Layer 5 of a small transformer language model trained on English Wikipedia (16 layers, counted from 0, width 128).
Take only the direct path to the model's output, skipping the later layers: a vector added to the residual stream pushes a token's score in proportion to its dot product with that token's output vector.

Output vectors of the tokens that the questions are about. A number n stands for (n - 500) times 0.0031.
"ately": 559 534 536 635 664 596 521 356 719 268 421 561 366 465 642 438 389 568 476 431 506 387 418 379 594 825 579 389 653 758 531 517 561 342 719 386 131 420 322 293 572 740 476 657 378 661 215 408 514 456 577 382 408 644 558 737 407 516 397 469 492 693 508 439 496 579 554 638 682 439 691 414 285 403 456 604 560 413 702 572 423 350 450 667 604 300 400 667 443 578 402 414 757 465 390 738 230 306 596 389 862 531 449 657 614 327 526 554 377 542 386 159 439 472 632 751 328 520 581 466 504 293 553 334 663 408 298 560
"\n ": 607 545 480 530 605 540 486 514 537 611 434 492 548 495 476 339 534 498 419 509 544 605 475 526 444 706 485 313 480 566 763 449 418 578 577 599 470 335 524 425 571 451 601 637 546 608 495 533 425 683 410 415 501 438 530 336 250 604 430 492 435 575 190 695 620 413 481 435 661 495 442 553 604 318 478 262 253 526 487 464 418 398 588 511 471 492 637 590 495 537 460 546 423 668 467 487 460 473 444 540 438 404 495 513 460 427 659 468 465 544 481 446 663 424 333 589 642 683 433 535 584 509 474 458 514 329 447 651
"rated": 392 292 573 410 466 584 517 394 483 720 498 578 630 242 443 392 385 566 526 612 713 415 250 517 405 537 405 514 899 515 503 450 718 477 281 465 502 357 466 486 709 651 325 542 98 665 286 470 440 714 732 645 498 313 447 529 314 377 593 562 564 320 513 510 472 348 530 629 789 549 397 439 317 547 702 565 474 479 365 350 543 525 468 661 671 502 309 515 652 707 553 452 635 686 426 610 568 476 749 228 551 394 325 584 451 405 363 623 534 494 438 502 671 527 748 655 480 557 357 394 535 607 569 484 286 414 306 463
" countries": 403 496 388 641 427 465 484 337 666 419 622 546 483 505 561 469 496 523 747 525 533 476 407 490 542 519 396 561 646 587 542 618 682 648 569 583 549 405 274 466 554 665 404 405 461 640 387 483 415 774 422 704 600 493 544 348 651 399 408 341 508 573 423 550 441 576 514 549 546 499 390 432 447 419 424 654 524 378 344 429 532 435 556 528 563 466 546 469 394 495 405 509 333 631 455 664 556 677 485 521 266 448 272 837 384 285 437 482 571 416 371 380 587 520 534 350 589 639 635 532 465 380 576 512 346 475 485 592
"hest": 622 533 354 624 355 492 688 594 530 400 411 431 265 250 652 297 502 613 699 596 743 419 335 747 521 706 509 401 562 613 611 618 786 563 363 473 483 406 759 374 466 457 453 497 343 562 411 525 420 454 337 583 584 396 652 483 673 602 415 605 494 335 531 574 428 309 657 727 457 388 451 232 533 387 440 751 381 459 371 414 529 555 687 610 629 464 293 419 629 707 346 487 793 589 350 416 556 443 595 235 473 752 492 590 544 212 578 675 740 540 492 400 434 482 367 564 471 345 445 480 361 477 566 393 431 429 434 365
"ailable": 264 678 546 317 483 347 527 436 436 671 433 592 519 534 518 441 445 660 425 724 771 470 444 572 332 759 372 428 533 515 526 680 577 547 475 689 473 423 207 543 514 667 185 454 253 572 390 476 488 608 515 497 671 291 738 567 612 575 478 457 397 574 477 556 651 376 590 312 612 535 297 586 315 195 511 640 309 506 410 360 709 468 693 695 918 296 274 528 480 691 538 392 549 460 453 765 465 534 749 254 585 383 223 655 362 392 630 522 388 820 468 616 346 415 816 616 669 430 469 343 237 455 577 393 534 299 307 590
"199": 410 612 426 430 468 463 436 354 556 469 448 614 586 346 525 531 470 575 438 447 534 586 474 534 382 449 562 609 534 623 451 527 485 481 417 395 518 554 532 534 615 640 357 404 515 419 309 639 339 440 504 462 483 469 621 568 424 508 418 533 550 411 461 622 640 445 475 353 528 592 329 587 536 533 472 510 444 463 437 568 448 625 372 569 638 399 682 670 459 473 617 412 530 677 446 526 448 636 651 352 525 564 505 456 551 468 424 410 493 569 400 376 504 437 647 549 703 503 361 611 589 384 598 410 511 438 477 501
"ept": 415 479 279 578 585 369 609 347 372 454 487 417 348 411 281 474 461 621 393 616 638 547 604 501 316 590 458 469 494 942 707 464 570 366 481 540 600 525 541 472 416 431 330 511 402 365 430 392 511 611 620 686 748 538 684 497 646 587 544 431 560 410 481 570 545 508 497 362 710 416 662 268 437 433 445 649 546 489 516 354 413 613 475 574 462 439 676 402 497 664 541 567 588 371 370 547 561 378 639 329 650 354 329 741 289 550 415 619 680 548 458 581 436 475 633 497 431 428 433 491 485 449 459 362 549 509 402 582
" African": 432 510 564 515 522 507 461 400 604 459 501 613 501 435 429 366 610 505 543 520 443 409 483 433 475 342 368 406 569 427 554 592 585 540 593 626 447 422 563 568 514 579 587 470 399 549 572 439 324 558 490 740 546 542 511 421 521 513 389 337 445 625 506 588 570 287 512 472 512 449 570 514 501 452 579 665 453 206 499 463 677 674 583 647 502 456 496 572 462 555 580 616 339 652 558 509 449 540 520 512 413 471 440 640 409 458 526 397 639 398 426 542 388 544 531 460 530 363 421 466 580 483 673 543 368 415 496 374
"ours": 514 416 528 452 503 634 520 615 400 610 506 556 388 477 405 523 518 576 534 525 670 413 297 590 366 435 506 451 510 522 580 499 513 656 670 678 703 548 465 437 582 522 540 346 510 533 270 620 510 304 510 503 489 464 591 209 392 588 382 246 421 573 463 469 608 388 545 535 435 589 506 462 497 464 325 793 601 758 307 459 580 226 667 432 572 403 529 427 390 649 225 539 741 410 264 725 552 474 588 353 481 599 252 482 694 594 635 515 383 438 467 538 569 571 443 728 676 522 556 444 477 347 643 309 306 468 481 623
"anguage": 362 596 463 588 624 389 539 316 618 348 532 331 417 553 638 545 578 666 575 432 402 352 367 645 472 508 336 293 688 629 762 606 539 608 422 594 418 636 301 531 611 497 432 492 448 558 477 544 512 619 298 736 819 417 454 500 580 590 588 382 342 534 478 612 633 205 613 472 581 606 383 632 452 288 532 769 344 361 556 517 395 716 809 500 693 274 248 615 423 589 196 513 613 601 501 614 462 585 727 413 419 499 185 508 580 533 389 548 556 294 431 332 270 523 699 462 676 388 501 554 298 391 525 513 538 368 372 483
"ments": 427 482 246 661 443 495 565 348 690 721 253 579 495 758 569 503 327 553 634 658 570 499 419 523 439 751 251 678 417 661 308 491 434 579 576 601 432 278 357 291 642 787 585 379 22 585 324 324 429 672 435 683 392 418 609 556 444 522 576 365 577 434 334 492 542 321 531 569 626 595 486 546 443 623 622 691 645 615 470 334 459 309 559 456 517 515 459 487 480 598 533 485 464 619 417 872 532 378 787 264 699 474 177 494 500 386 462 669 439 488 517 405 541 433 420 529 486 514 313 783 503 362 370 526 409 540 536 629
"ers": 692 416 443 444 490 592 547 635 583 605 508 603 442 477 375 386 420 507 462 462 613 630 559 492 408 473 600 665 629 345 459 387 447 498 573 430 527 251 614 325 416 661 397 468 494 611 365 502 519 588 541 408 630 437 361 593 665 408 475 296 391 536 709 476 310 623 563 648 563 457 445 557 658 701 430 851 559 653 407 512 418 437 604 534 447 486 670 550 554 174 434 486 723 462 273 701 626 588 717 306 420 405 313 366 400 428 355 465 468 512 552 412 396 542 338 505 603 505 442 463 621 470 387 395 505 514 587 541

Output weights of attention head 2. The head adds the sum of these rows, row i times number i of z. A number n stands for (n - 500) times 0.0009.
o0: 478 408 586 537 405 607 421 343 542 475 509 429 355 464 416 543 475 481 594 466 443 582 498 394 580 426 480 740 381 510 217 689 440 567 505 506 487 357 482 507 521 515 401 746 512 525 438 401 551 604 439 620 700 507 713 217 711 425 561 474 498 390 242 433 405 464 565 483 385 475 612 533 459 527 633 571 533 305 483 583 445 212 480 384 599 567 469 683 470 459 528 379 459 267 713 528 225 724 653 559 528 327 584 508 365 686 462 616 630 384 375 623 360 706 430 452 525 507 437 489 712 575 567 486 572 624 623 545
o1: 534 421 577 630 556 423 726 675 521 286 544 440 299 498 487 309 677 500 480 769 505 689 532 763 364 369 523 557 668 442 499 361 719 571 411 362 425 485 653 309 403 438 509 344 347 431 541 389 390 624 627 582 577 488 480 674 403 332 536 293 339 335 654 491 580 509 625 586 639 723 524 551 644 348 511 695 551 572 389 529 471 376 550 507 567 538 452 315 571 466 484 609 400 635 392 504 546 247 535 457 537 482 418 711 659 403 646 586 584 309 426 550 725 438 422 760 426 401 435 549 531 278 444 587 583 585 133 316
o2: 427 601 535 434 569 558 664 582 379 487 347 602 452 510 487 526 501 330 405 290 695 482 365 449 310 451 825 617 292 510 605 216 733 279 655 548 700 411 594 806 306 588 471 707 361 510 358 550 579 565 434 736 419 381 215 429 507 460 631 572 577 490 176 463 504 644 568 657 405 339 607 511 606 695 411 431 343 479 352 554 259 278 478 514 442 272 560 382 536 474 431 215 395 458 200 462 507 586 510 596 558 430 560 360 459 565 594 759 584 678 482 601 428 694 625 628 445 418 308 786 702 509 444 442 623 598 694 605
o3: 524 776 540 414 682 577 554 644 398 608 606 291 253 584 225 513 514 563 707 537 661 533 446 621 615 292 443 436 452 573 649 429 534 636 709 417 468 488 476 532 434 510 459 663 621 441 267 629 379 474 597 688 280 434 412 413 436 371 344 486 528 753 351 463 501 615 300 546 499 659 610 413 540 543 376 515 380 735 590 441 363 343 242 256 695 504 464 521 519 736 438 336 427 620 376 669 508 618 453 579 672 515 570 348 575 429 611 416 286 482 418 407 601 583 382 447 489 532 464 484 782 349 561 299 259 497 566 506
o4: 323 614 371 476 572 304 451 532 397 456 708 560 587 615 460 719 493 419 528 405 673 485 544 500 484 365 466 587 306 549 612 469 651 338 403 603 689 478 654 464 612 544 350 630 560 313 400 603 657 502 499 443 421 281 344 422 689 400 704 846 446 449 560 359 415 626 316 398 397 486 370 395 419 674 336 529 513 531 522 251 489 812 419 663 444 143 522 184 435 457 677 400 360 587 559 564 420 669 342 502 463 802 579 453 472 536 579 447 439 695 466 466 528 242 608 405 411 479 635 673 535 595 646 353 376 484 879 529
o5: 623 529 555 357 724 402 609 539 574 583 520 357 233 628 401 375 506 563 582 651 562 445 329 451 601 362 391 681 377 397 461 731 458 515 503 528 563 611 689 394 467 470 443 632 512 353 518 486 639 489 552 631 298 335 382 572 655 487 557 700 405 372 434 228 458 726 317 519 336 583 478 340 477 523 610 459 376 476 716 155 496 336 415 453 589 252 427 583 305 525 481 641 615 568 683 592 347 629 536 346 324 662 541 531 533 376 691 582 597 411 459 407 489 493 415 649 536 499 377 640 444 801 447 399 530 717 599 494
o6: 597 235 424 604 654 477 538 502 750 412 373 593 528 485 497 513 518 426 472 414 554 601 503 469 495 655 514 393 449 261 647 269 499 406 428 447 364 451 369 536 572 643 646 552 620 509 469 481 506 665 516 692 613 744 311 596 694 499 694 254 494 660 508 323 560 462 494 529 490 549 638 637 420 494 556 453 722 583 541 548 340 348 306 421 586 671 424 277 299 584 460 641 412 339 643 406 255 557 294 409 953 354 475 320 631 359 576 595 481 665 534 481 472 565 514 440 460 466 359 551 585 580 539 359 462 323 292 435
o7: 432 381 605 396 525 460 540 449 617 482 439 456 330 610 398 414 710 528 629 579 348 482 599 581 503 584 309 549 526 659 340 657 348 589 607 731 437 506 498 397 705 566 367 618 564 413 472 498 460 538 522 542 480 473 527 350 647 461 603 490 469 371 489 394 484 383 476 422 382 508 428 494 572 484 563 623 564 255 497 454 450 552 566 338 586 458 324 530 471 388 768 338 361 521 561 390 310 512 539 587 384 493 493 568 503 538 523 622 778 478 421 658 440 584 518 699 439 414 491 389 478 505 420 496 645 843 423 485
o8: 610 570 255 529 726 403 555 567 452 580 597 340 499 603 356 523 512 528 457 572 692 568 514 490 362 210 432 562 405 411 427 393 688 553 452 500 586 604 691 281 565 447 479 578 463 349 491 523 616 449 489 388 288 267 344 424 453 441 662 670 383 364 573 400 465 535 347 368 624 770 460 510 505 592 472 548 376 534 672 350 539 706 416 607 565 382 567 301 538 479 539 501 464 542 447 664 506 455 538 483 484 473 622 502 554 619 546 455 431 612 521 351 563 269 442 585 500 518 563 766 479 623 530 343 535 599 656 432
o9: 656 394 490 612 224 616 535 433 524 442 540 313 457 533 602 349 688 555 482 437 554 407 371 444 447 512 452 548 630 426 474 609 603 702 590 552 799 450 648 413 521 278 512 616 481 464 685 384 570 423 306 490 518 347 425 106 435 332 403 598 356 589 605 554 277 416 686 409 578 533 377 550 581 592 565 569 456 309 305 534 681 563 605 672 462 515 578 612 779 380 271 384 554 556 773 520 392 533 531 593 190 468 678 607 415 549 499 443 616 172 358 555 458 678 438 553 615 446 505 414 776 515 427 533 618 518 416 390
o10: 507 575 518 406 393 415 440 348 284 472 477 499 659 672 354 646 502 538 560 500 580 408 449 534 497 381 366 647 374 639 644 465 649 479 536 577 682 254 470 434 584 332 524 640 366 435 565 610 413 295 557 433 615 262 605 529 409 478 470 421 479 198 656 397 489 558 479 470 548 503 410 482 545 602 446 525 513 417 561 442 519 905 494 429 432 359 635 396 699 527 559 460 413 557 371 527 523 430 471 657 319 688 576 614 425 445 411 460 758 429 453 511 361 355 476 437 325 589 548 555 481 621 735 588 628 496 561 603
o11: 662 290 564 470 494 481 514 468 534 472 527 652 798 539 489 397 403 486 511 561 423 344 417 536 506 618 449 389 706 309 488 285 532 398 397 499 492 277 639 602 448 480 560 351 480 457 631 551 321 507 650 563 723 710 412 643 603 492 723 255 518 320 467 257 486 442 600 714 526 416 815 545 540 462 585 648 531 587 393 273 513 477 518 429 326 295 649 300 533 666 495 664 625 249 677 397 341 552 385 511 610 628 434 591 546 300 587 463 621 549 582 616 486 434 542 464 322 537 230 558 629 573 629 629 420 420 284 365
o12: 471 604 407 491 301 410 521 658 572 433 495 341 707 647 465 419 513 509 672 446 503 285 260 579 592 591 593 388 693 296 610 341 610 386 360 363 668 540 583 427 494 445 583 493 818 373 643 518 481 436 454 373 554 553 439 440 347 452 374 449 430 592 481 598 403 354 349 557 490 423 612 537 371 531 598 604 327 543 285 514 748 697 401 532 121 415 535 341 660 713 296 577 615 563 723 574 516 613 209 650 609 745 571 584 466 547 685 277 411 576 502 554 527 523 529 367 404 569 522 516 653 653 479 430 330 376 422 510
o13: 396 536 728 556 548 469 465 458 536 298 664 674 381 496 341 318 535 494 463 678 619 561 308 585 357 378 342 580 459 370 805 406 602 619 390 445 485 491 552 450 436 503 438 311 552 318 525 625 316 504 655 502 543 572 542 795 421 454 496 241 463 217 611 610 591 505 593 531 585 530 501 555 455 485 384 740 427 543 483 440 462 723 474 444 399 369 549 315 667 582 563 593 543 495 391 577 461 475 670 413 523 589 462 526 600 522 685 450 547 448 487 533 659 412 589 575 448 501 225 523 586 290 573 610 673 521 190 315
o14: 576 294 440 632 562 551 579 748 532 571 551 316 406 519 674 453 633 576 685 600 535 426 371 340 664 655 410 656 482 374 269 496 644 530 535 404 470 601 531 608 432 379 352 487 547 456 708 502 704 446 425 509 464 456 409 434 475 302 485 718 469 824 471 530 483 520 506 454 453 469 604 403 536 483 426 436 446 473 412 584 521 401 390 559 528 483 475 477 491 522 568 564 482 324 590 514 518 440 179 420 393 810 571 529 357 601 550 530 390 313 621 447 604 490 446 651 493 476 450 430 310 501 409 382 457 568 814 403
o15: 611 196 611 514 436 557 565 545 683 496 453 344 639 404 503 296 487 609 491 559 513 518 460 449 477 680 781 464 566 406 409 366 506 400 445 513 473 576 632 519 434 514 415 276 683 766 629 410 516 428 583 471 610 722 327 471 522 479 445 499 425 556 435 453 240 233 577 611 382 458 690 577 419 579 675 588 694 550 179 483 540 379 304 499 348 354 644 322 541 496 435 460 496 376 676 483 389 503 226 609 632 699 486 408 496 435 713 504 348 489 627 500 477 685 480 509 642 504 419 473 717 344 363 519 377 610 612 396
o16: 569 499 625 488 382 518 435 458 574 485 438 542 583 433 564 442 157 508 353 410 455 444 484 626 445 506 589 426 513 598 609 194 400 399 425 478 461 270 333 582 357 628 733 371 449 722 358 439 381 587 572 675 676 637 563 658 604 587 507 360 629 545 381 537 482 532 515 563 511 583 455 563 416 550 602 467 602 602 449 420 510 232 557 458 505 359 596 484 331 623 354 644 623 494 476 388 560 638 478 511 521 451 326 600 525 262 488 572 516 668 561 471 433 523 483 307 440 599 466 753 670 407 550 600 455 364 306 697
o17: 415 729 496 315 511 485 364 327 418 567 538 672 449 376 473 562 240 455 358 404 420 566 439 583 431 590 597 486 563 596 561 491 340 412 507 576 583 280 496 580 470 665 591 660 412 666 333 464 393 429 546 715 305 487 467 526 671 723 524 566 644 462 267 459 593 516 568 467 491 452 330 392 446 611 553 553 413 563 620 491 418 288 649 506 767 492 540 700 427 533 429 367 522 441 271 504 483 716 753 555 527 128 515 398 499 476 447 579 481 719 455 519 489 584 547 323 496 530 347 606 629 416 348 598 479 492 315 721
o18: 447 563 560 505 224 682 499 502 533 414 463 449 548 599 569 350 597 476 568 482 464 360 224 565 349 516 588 643 631 516 488 502 652 503 448 505 799 343 544 447 481 465 600 663 567 570 514 301 578 398 354 610 520 482 544 144 403 360 367 395 471 601 255 600 426 292 660 572 429 354 506 585 522 621 566 635 229 440 218 558 588 373 557 574 408 496 476 540 715 508 319 398 466 372 664 384 442 501 440 592 358 428 539 649 471 688 605 608 614 385 388 623 395 734 634 546 516 503 383 536 707 564 413 590 531 641 402 572
o19: 568 397 687 500 311 591 602 498 511 334 580 626 571 696 492 196 418 556 678 705 591 308 193 615 534 546 392 549 509 301 636 575 536 656 470 452 575 533 509 538 451 505 363 351 567 410 505 732 385 383 505 496 531 586 515 678 692 451 464 128 380 367 603 446 537 567 441 540 421 560 605 592 658 492 465 643 340 439 497 452 454 806 331 506 400 349 552 425 662 482 422 622 464 413 736 408 540 403 362 504 281 731 316 569 462 370 588 568 805 518 496 651 544 276 534 623 436 478 389 488 333 441 558 539 417 701 248 455
o20: 493 473 502 362 409 383 424 385 384 552 553 458 532 544 385 568 617 508 610 527 347 547 533 525 612 455 420 452 629 498 274 742 367 432 650 622 499 526 461 424 689 476 267 519 551 326 443 684 459 483 569 475 389 443 538 432 584 675 545 610 423 157 472 414 394 487 409 446 503 439 448 406 504 494 519 596 545 312 573 433 503 772 461 396 375 350 546 472 623 447 670 452 499 581 559 526 414 632 644 531 403 590 629 511 491 609 424 366 722 468 433 677 472 424 449 482 477 491 518 415 489 562 597 554 531 711 551 398
o21: 495 522 496 330 669 364 418 384 370 681 561 629 524 553 370 463 540 516 421 672 369 552 456 598 440 506 548 308 418 391 519 477 427 437 527 437 359 436 457 585 565 541 565 207 512 504 387 564 387 443 554 373 287 620 478 751 485 863 479 474 587 187 387 564 518 536 533 606 642 614 588 456 504 474 511 588 417 648 628 547 320 564 363 370 429 566 617 454 506 558 536 527 553 407 404 513 484 541 974 384 739 268 546 476 625 472 494 520 507 571 527 544 464 410 549 583 387 526 413 539 455 508 406 621 541 504 397 487
o22: 459 473 418 517 782 517 574 517 515 475 580 541 348 523 447 582 602 510 434 452 523 637 725 488 345 380 565 593 202 560 701 354 594 671 498 525 529 428 507 471 535 543 416 537 327 454 417 522 404 391 319 468 463 291 476 534 475 479 625 465 470 453 696 590 510 616 239 431 466 620 398 568 608 490 332 488 517 518 790 571 511 593 542 547 785 622 438 526 416 298 491 273 350 783 374 453 560 397 675 533 439 288 511 504 572 548 401 701 528 572 440 410 624 415 443 458 471 431 701 720 497 500 415 370 493 601 426 410
o23: 521 301 601 467 726 537 505 560 596 572 609 540 355 340 670 468 696 490 539 625 485 627 581 361 478 765 383 664 359 372 347 667 402 598 648 647 312 736 393 568 677 459 247 443 460 398 659 533 564 505 496 494 639 523 536 722 533 440 638 522 426 533 603 404 594 476 518 437 297 385 442 436 529 342 539 379 645 256 753 569 391 439 511 441 700 631 468 698 489 373 786 443 405 397 516 429 338 364 438 292 533 274 529 432 463 664 417 499 669 444 599 476 635 490 412 463 464 400 467 383 315 449 403 427 596 581 529 322
o24: 661 501 461 367 540 482 351 299 455 663 357 357 460 665 336 519 515 626 404 215 512 617 584 421 471 373 733 290 492 291 359 484 481 307 710 516 409 411 518 477 484 318 407 503 586 451 576 527 274 538 503 531 283 567 285 475 500 829 367 779 515 261 655 506 441 577 475 505 728 466 521 320 267 602 696 643 531 461 488 580 339 591 496 416 318 555 735 426 668 395 448 481 449 512 452 590 433 950 922 565 576 368 833 442 458 444 507 451 410 529 522 543 567 645 334 464 560 524 463 558 784 432 349 463 561 456 553 558
o25: 577 460 464 369 388 382 459 513 416 542 598 606 439 611 648 515 638 388 597 409 561 437 619 592 595 721 386 267 453 354 473 606 345 447 714 731 483 615 377 692 545 467 296 347 550 420 618 713 644 408 505 438 337 420 311 493 625 513 609 647 475 544 494 558 365 498 235 436 461 421 499 333 475 482 525 535 681 371 501 446 463 712 315 648 520 427 614 455 552 273 645 475 534 546 759 520 643 748 271 477 346 641 537 485 404 584 544 333 686 526 547 594 511 334 386 454 440 452 688 478 294 418 452 464 324 656 711 352
o26: 595 238 606 679 694 544 517 501 656 519 484 438 422 488 423 369 595 538 578 414 455 510 692 374 541 630 338 319 576 359 472 653 418 465 634 444 373 614 394 506 653 481 314 667 516 513 318 588 502 448 570 722 573 641 276 458 639 415 563 287 524 542 633 350 466 619 398 433 460 551 578 497 562 507 565 472 681 343 672 555 325 574 409 312 579 742 479 513 485 465 559 307 380 434 637 547 338 672 286 374 701 444 667 462 495 371 484 589 617 545 456 555 411 642 282 671 556 395 369 391 625 489 488 368 365 472 399 408
o27: 455 601 477 513 504 465 594 532 429 537 499 498 455 675 397 427 624 425 399 703 731 459 240 755 383 311 660 598 440 421 578 327 661 420 442 569 446 578 594 493 425 485 508 288 514 401 578 540 505 437 500 462 299 499 454 802 485 650 428 496 394 304 459 574 693 407 582 554 595 623 460 444 565 500 423 561 396 675 391 494 283 599 424 564 399 433 512 310 480 476 590 656 405 512 309 514 609 362 821 521 522 478 392 545 615 484 642 568 501 617 569 613 709 281 611 716 329 479 464 624 336 366 341 587 708 585 383 388
o28: 615 489 588 464 591 255 551 455 506 477 729 362 115 477 412 606 670 485 593 576 669 664 512 510 671 399 472 743 310 418 512 493 545 437 397 543 365 587 739 480 472 591 393 515 336 362 555 560 570 554 563 492 372 221 163 475 631 479 659 735 489 156 331 374 286 674 529 413 577 683 539 380 402 438 371 639 448 672 563 373 470 413 379 721 568 333 566 356 584 448 541 525 469 342 635 723 303 684 717 442 520 477 647 489 548 626 715 488 404 329 379 446 675 535 445 582 443 459 533 567 741 392 454 459 661 573 648 265
o29: 273 721 574 487 445 466 417 487 352 448 533 689 334 414 440 517 405 490 370 436 300 448 628 618 492 437 495 549 628 614 510 700 385 492 477 536 472 387 492 568 391 558 427 580 301 472 367 469 378 521 545 690 402 482 698 382 572 480 374 510 701 336 440 569 628 526 606 462 425 312 394 398 516 433 469 664 416 403 500 557 582 281 773 618 800 581 362 878 418 401 547 481 550 600 404 453 667 796 721 538 323 410 408 703 403 659 393 541 509 318 295 591 526 542 538 498 521 503 480 510 542 394 430 718 469 529 236 584
o30: 360 556 287 285 507 495 491 465 671 597 662 449 364 379 614 418 420 345 563 770 337 513 439 522 521 743 281 338 587 601 522 634 634 625 413 268 548 540 570 429 354 526 719 361 583 426 540 330 470 615 525 275 593 736 529 351 449 449 483 566 469 752 246 469 571 464 671 521 377 453 595 424 484 382 544 495 415 818 567 634 643 350 323 451 408 666 328 429 655 736 433 624 531 271 510 392 490 454 470 423 562 254 665 532 591 592 738 416 311 578 583 442 560 490 651 477 302 526 346 330 683 667 608 563 468 371 684 469
o31: 580 345 559 617 453 553 493 516 475 370 786 693 278 396 589 260 341 471 398 647 648 450 338 402 447 527 466 744 198 349 586 506 607 541 442 527 646 514 679 620 438 688 436 475 576 556 442 618 672 578 348 744 502 437 347 442 791 436 731 440 397 539 435 407 428 662 486 441 215 419 580 457 541 610 382 575 458 386 513 423 450 373 514 788 725 189 402 500 203 267 331 528 495 581 708 397 461 612 367 331 199 762 338 410 564 673 541 656 560 564 443 614 559 419 546 598 530 496 373 823 330 651 501 447 443 793 474 532

Each question shows a token from some text and the vector z that the head gathered there. A number n stands for (n - 500) times 0.006.

" |": 451 574 527 497 476 442 618 460 428 487 477 730 534 563 420 621 608 464 512 545 443 442 423 552 431 552 490 522 391 387 604 449
Which of these tokens does it push down most? "199"

"ow": 445 513 456 480 397 566 555 449 534 523 416 464 348 552 478 562 541 549 450 341 437 550 538 573 569 507 540 483 538 521 487 548
Which two tokens does it push up most, strongest first? "ately", "ments"

"ed": 512 548 529 598 526 567 521 430 630 399 526 547 481 559 423 417 600 563 466 394 486 615 561 469 532 382 354 599 593 453 599 474
Which two tokens does it push up most, strongest first? "ments", "ept"

" American": 538 541 384 380 498 525 401 471 602 619 616 479 477 566 381 397 528 524 553 504 532 405 609 515 456 463 446 420 448 521 460 533
Which of these tokens does it push up most? "anguage"

" G": 500 539 532 616 476 365 611 522 520 573 521 464 576 484 512 571 472 369 609 446 440 445 582 472 466 460 583 496 324 281 516 397
Which of these tokens does it push down most? "ailable"

" ext": 460 544 415 579 514 565 397 417 408 382 541 640 568 418 408 464 732 520 487 688 525 491 462 467 432 583 450 508 383 546 423 499
Which three tokens does it push up most, strongest first? " countries", "ailable", "hest"

"ace": 305 657 665 649 624 564 555 493 560 413 495 609 538 657 398 612 417 451 431 549 516 606 564 518 502 582 531 739 547 266 584 385
Which of these tokens does it push up most? "ept"

"ok": 630 597 374 597 357 570 252 506 577 721 494 412 614 403 511 584 358 612 685 422 656 429 480 548 557 332 499 417 529 630 503 404
Which of these tokens does it push up most? " African"

"ro": 666 423 586 581 696 616 437 496 687 559 580 585 544 413 452 386 621 811 661 360 496 379 513 504 376 412 459 289 569 610 632 583
Which of these tokens does it push up most? " countries"

" names": 555 415 423 477 505 574 496 503 550 404 456 547 522 497 390 522 629 518 427 573 596 622 409 538 484 686 422 604 504 364 469 591
Which of these tokens does it push up most? "ailable"

" will": 358 461 389 388 493 679 240 292 741 465 459 330 431 382 488 404 466 538 429 373 512 709 453 394 624 515 284 752 542 354 527 537
Which of these tokens does it push up most? "199"

"o": 507 552 563 414 652 670 443 472 671 496 571 542 415 522 416 432 476 553 487 422 538 500 508 480 464 450 428 595 599 522 451 605
Which of these tokens does it push up most? "ept"

"ar": 491 252 598 711 750 631 606 528 479 385 419 486 581 384 645 481 325 525 497 426 533 398 402 613 357 620 644 347 401 420 605 551
Which of these tokens does it push down most? "rated"

" The": 534 432 498 418 498 463 449 397 483 500 550 599 542 458 569 481 524 454 562 487 464 472 369 548 431 535 469 449 426 464 603 462
Which of these tokens does it push up most? " African"

" sp": 444 517 615 636 481 466 396 318 400 412 348 548 683 645 491 623 607 547 581 621 396 523 443 528 491 541 295 655 462 472 594 588
Which three tokens does it push up most, strongest first? "ours", "hest", "\n "

"\n": 500 515 571 422 466 479 502 492 446 470 525 517 433 517 351 444 491 498 516 438 569 566 508 503 460 512 474 543 463 536 538 530
Which three tokens does it push up most, strongest first? "ailable", "ept", "ments"

"iano": 414 612 738 598 611 589 499 472 569 394 544 653 461 665 298 579 636 583 458 508 526 634 563 450 564 527 440 717 619 373 478 496
Which of these tokens does it push up most? "ept"

" chart": 479 582 582 528 174 504 384 450 513 613 354 386 460 473 375 467 622 735 761 561 380 510 583 447 456 411 341 625 350 643 563 571
Which of these tokens does it push up most? "ours"

"and": 546 329 461 481 670 558 492 418 649 534 739 529 639 566 334 444 463 481 496 520 655 656 580 513 691 554 433 545 614 275 353 336
Which of these tokens does it push up most? "199"

".": 447 586 718 539 620 533 383 459 676 443 608 521 473 717 368 416 473 658 540 456 581 686 558 444 509 490 347 729 712 513 488 500
Which three tokens does it push up most, strongest first? "ept", "199", "rated"

"duct": 456 539 496 661 554 575 494 402 627 364 555 540 494 591 390 423 640 556 422 416 486 640 564 428 515 384 340 621 557 439 573 447
Which of these tokens does it push up most? "ments"

"p": 415 440 617 528 596 577 678 490 374 397 522 711 475 525 241 662 811 697 388 482 455 537 459 405 558 596 420 549 561 381 391 464
Which three tokens does it push up most, strongest first? "ments", "ately", "ers"

" played": 461 496 539 410 350 584 401 367 516 555 429 595 533 525 431 546 649 652 543 485 518 602 452 476 627 618 388 501 476 555 526 618
Which of these tokens does it push up most? "ers"

" or": 486 558 588 490 549 645 516 391 470 310 441 578 571 483 476 588 666 460 388 442 508 498 375 479 563 621 361 619 469 491 480 565
Which of these tokens does it push up most? "ments"

",": 505 535 541 598 165 405 392 473 475 614 366 371 546 491 344 416 584 762 791 550 396 529 553 422 488 378 374 575 275 633 627 451
Which two tokens does it push up most, strongest first? "\n ", "ours"

"In": 508 349 529 531 471 460 518 390 417 441 495 492 481 431 388 419 591 560 457 371 473 462 490 480 524 483 430 417 372 571 539 467
Which of these tokens does it push down most? "hest"

" and": 484 499 636 557 597 517 387 379 677 527 624 482 556 591 395 469 519 607 531 370 549 591 533 352 667 417 367 581 648 504 443 421
Which of these tokens does it push up most? "199"

" D": 457 607 452 381 565 598 533 479 614 521 473 566 523 543 444 446 553 511 535 510 494 448 487 454 414 480 413 576 528 469 575 571
Which three tokens does it push up most, strongest first? "hest", "rated", "ailable"

"ad": 447 328 597 686 670 601 560 478 512 427 414 477 577 393 542 442 407 568 499 339 492 440 448 528 440 576 582 409 445 459 605 464
Which two tokens does it push up most, strongest first? "\n ", "ately"

" crit": 501 482 690 448 615 688 495 546 567 329 573 570 408 479 262 511 632 506 458 608 533 541 570 545 454 527 422 592 464 439 329 646
Which of these tokens does it push down most? "\n "

" the": 446 528 558 408 531 394 472 433 445 415 581 615 523 535 369 480 626 532 423 484 555 555 455 420 506 552 492 562 415 532 402 490
Which of these tokens does it push up most? "ept"

" P": 481 534 594 442 546 597 498 530 555 524 420 480 399 431 535 542 466 470 537 439 487 431 557 609 490 554 584 562 403 477 330 566
Which of these tokens does it push down most? "rated"

"ola": 388 385 388 511 440 468 494 430 456 479 489 405 573 464 452 460 540 557 556 524 426 428 474 465 417 443 509 470 259 456 463 461
Which of these tokens does it push up most? "\n "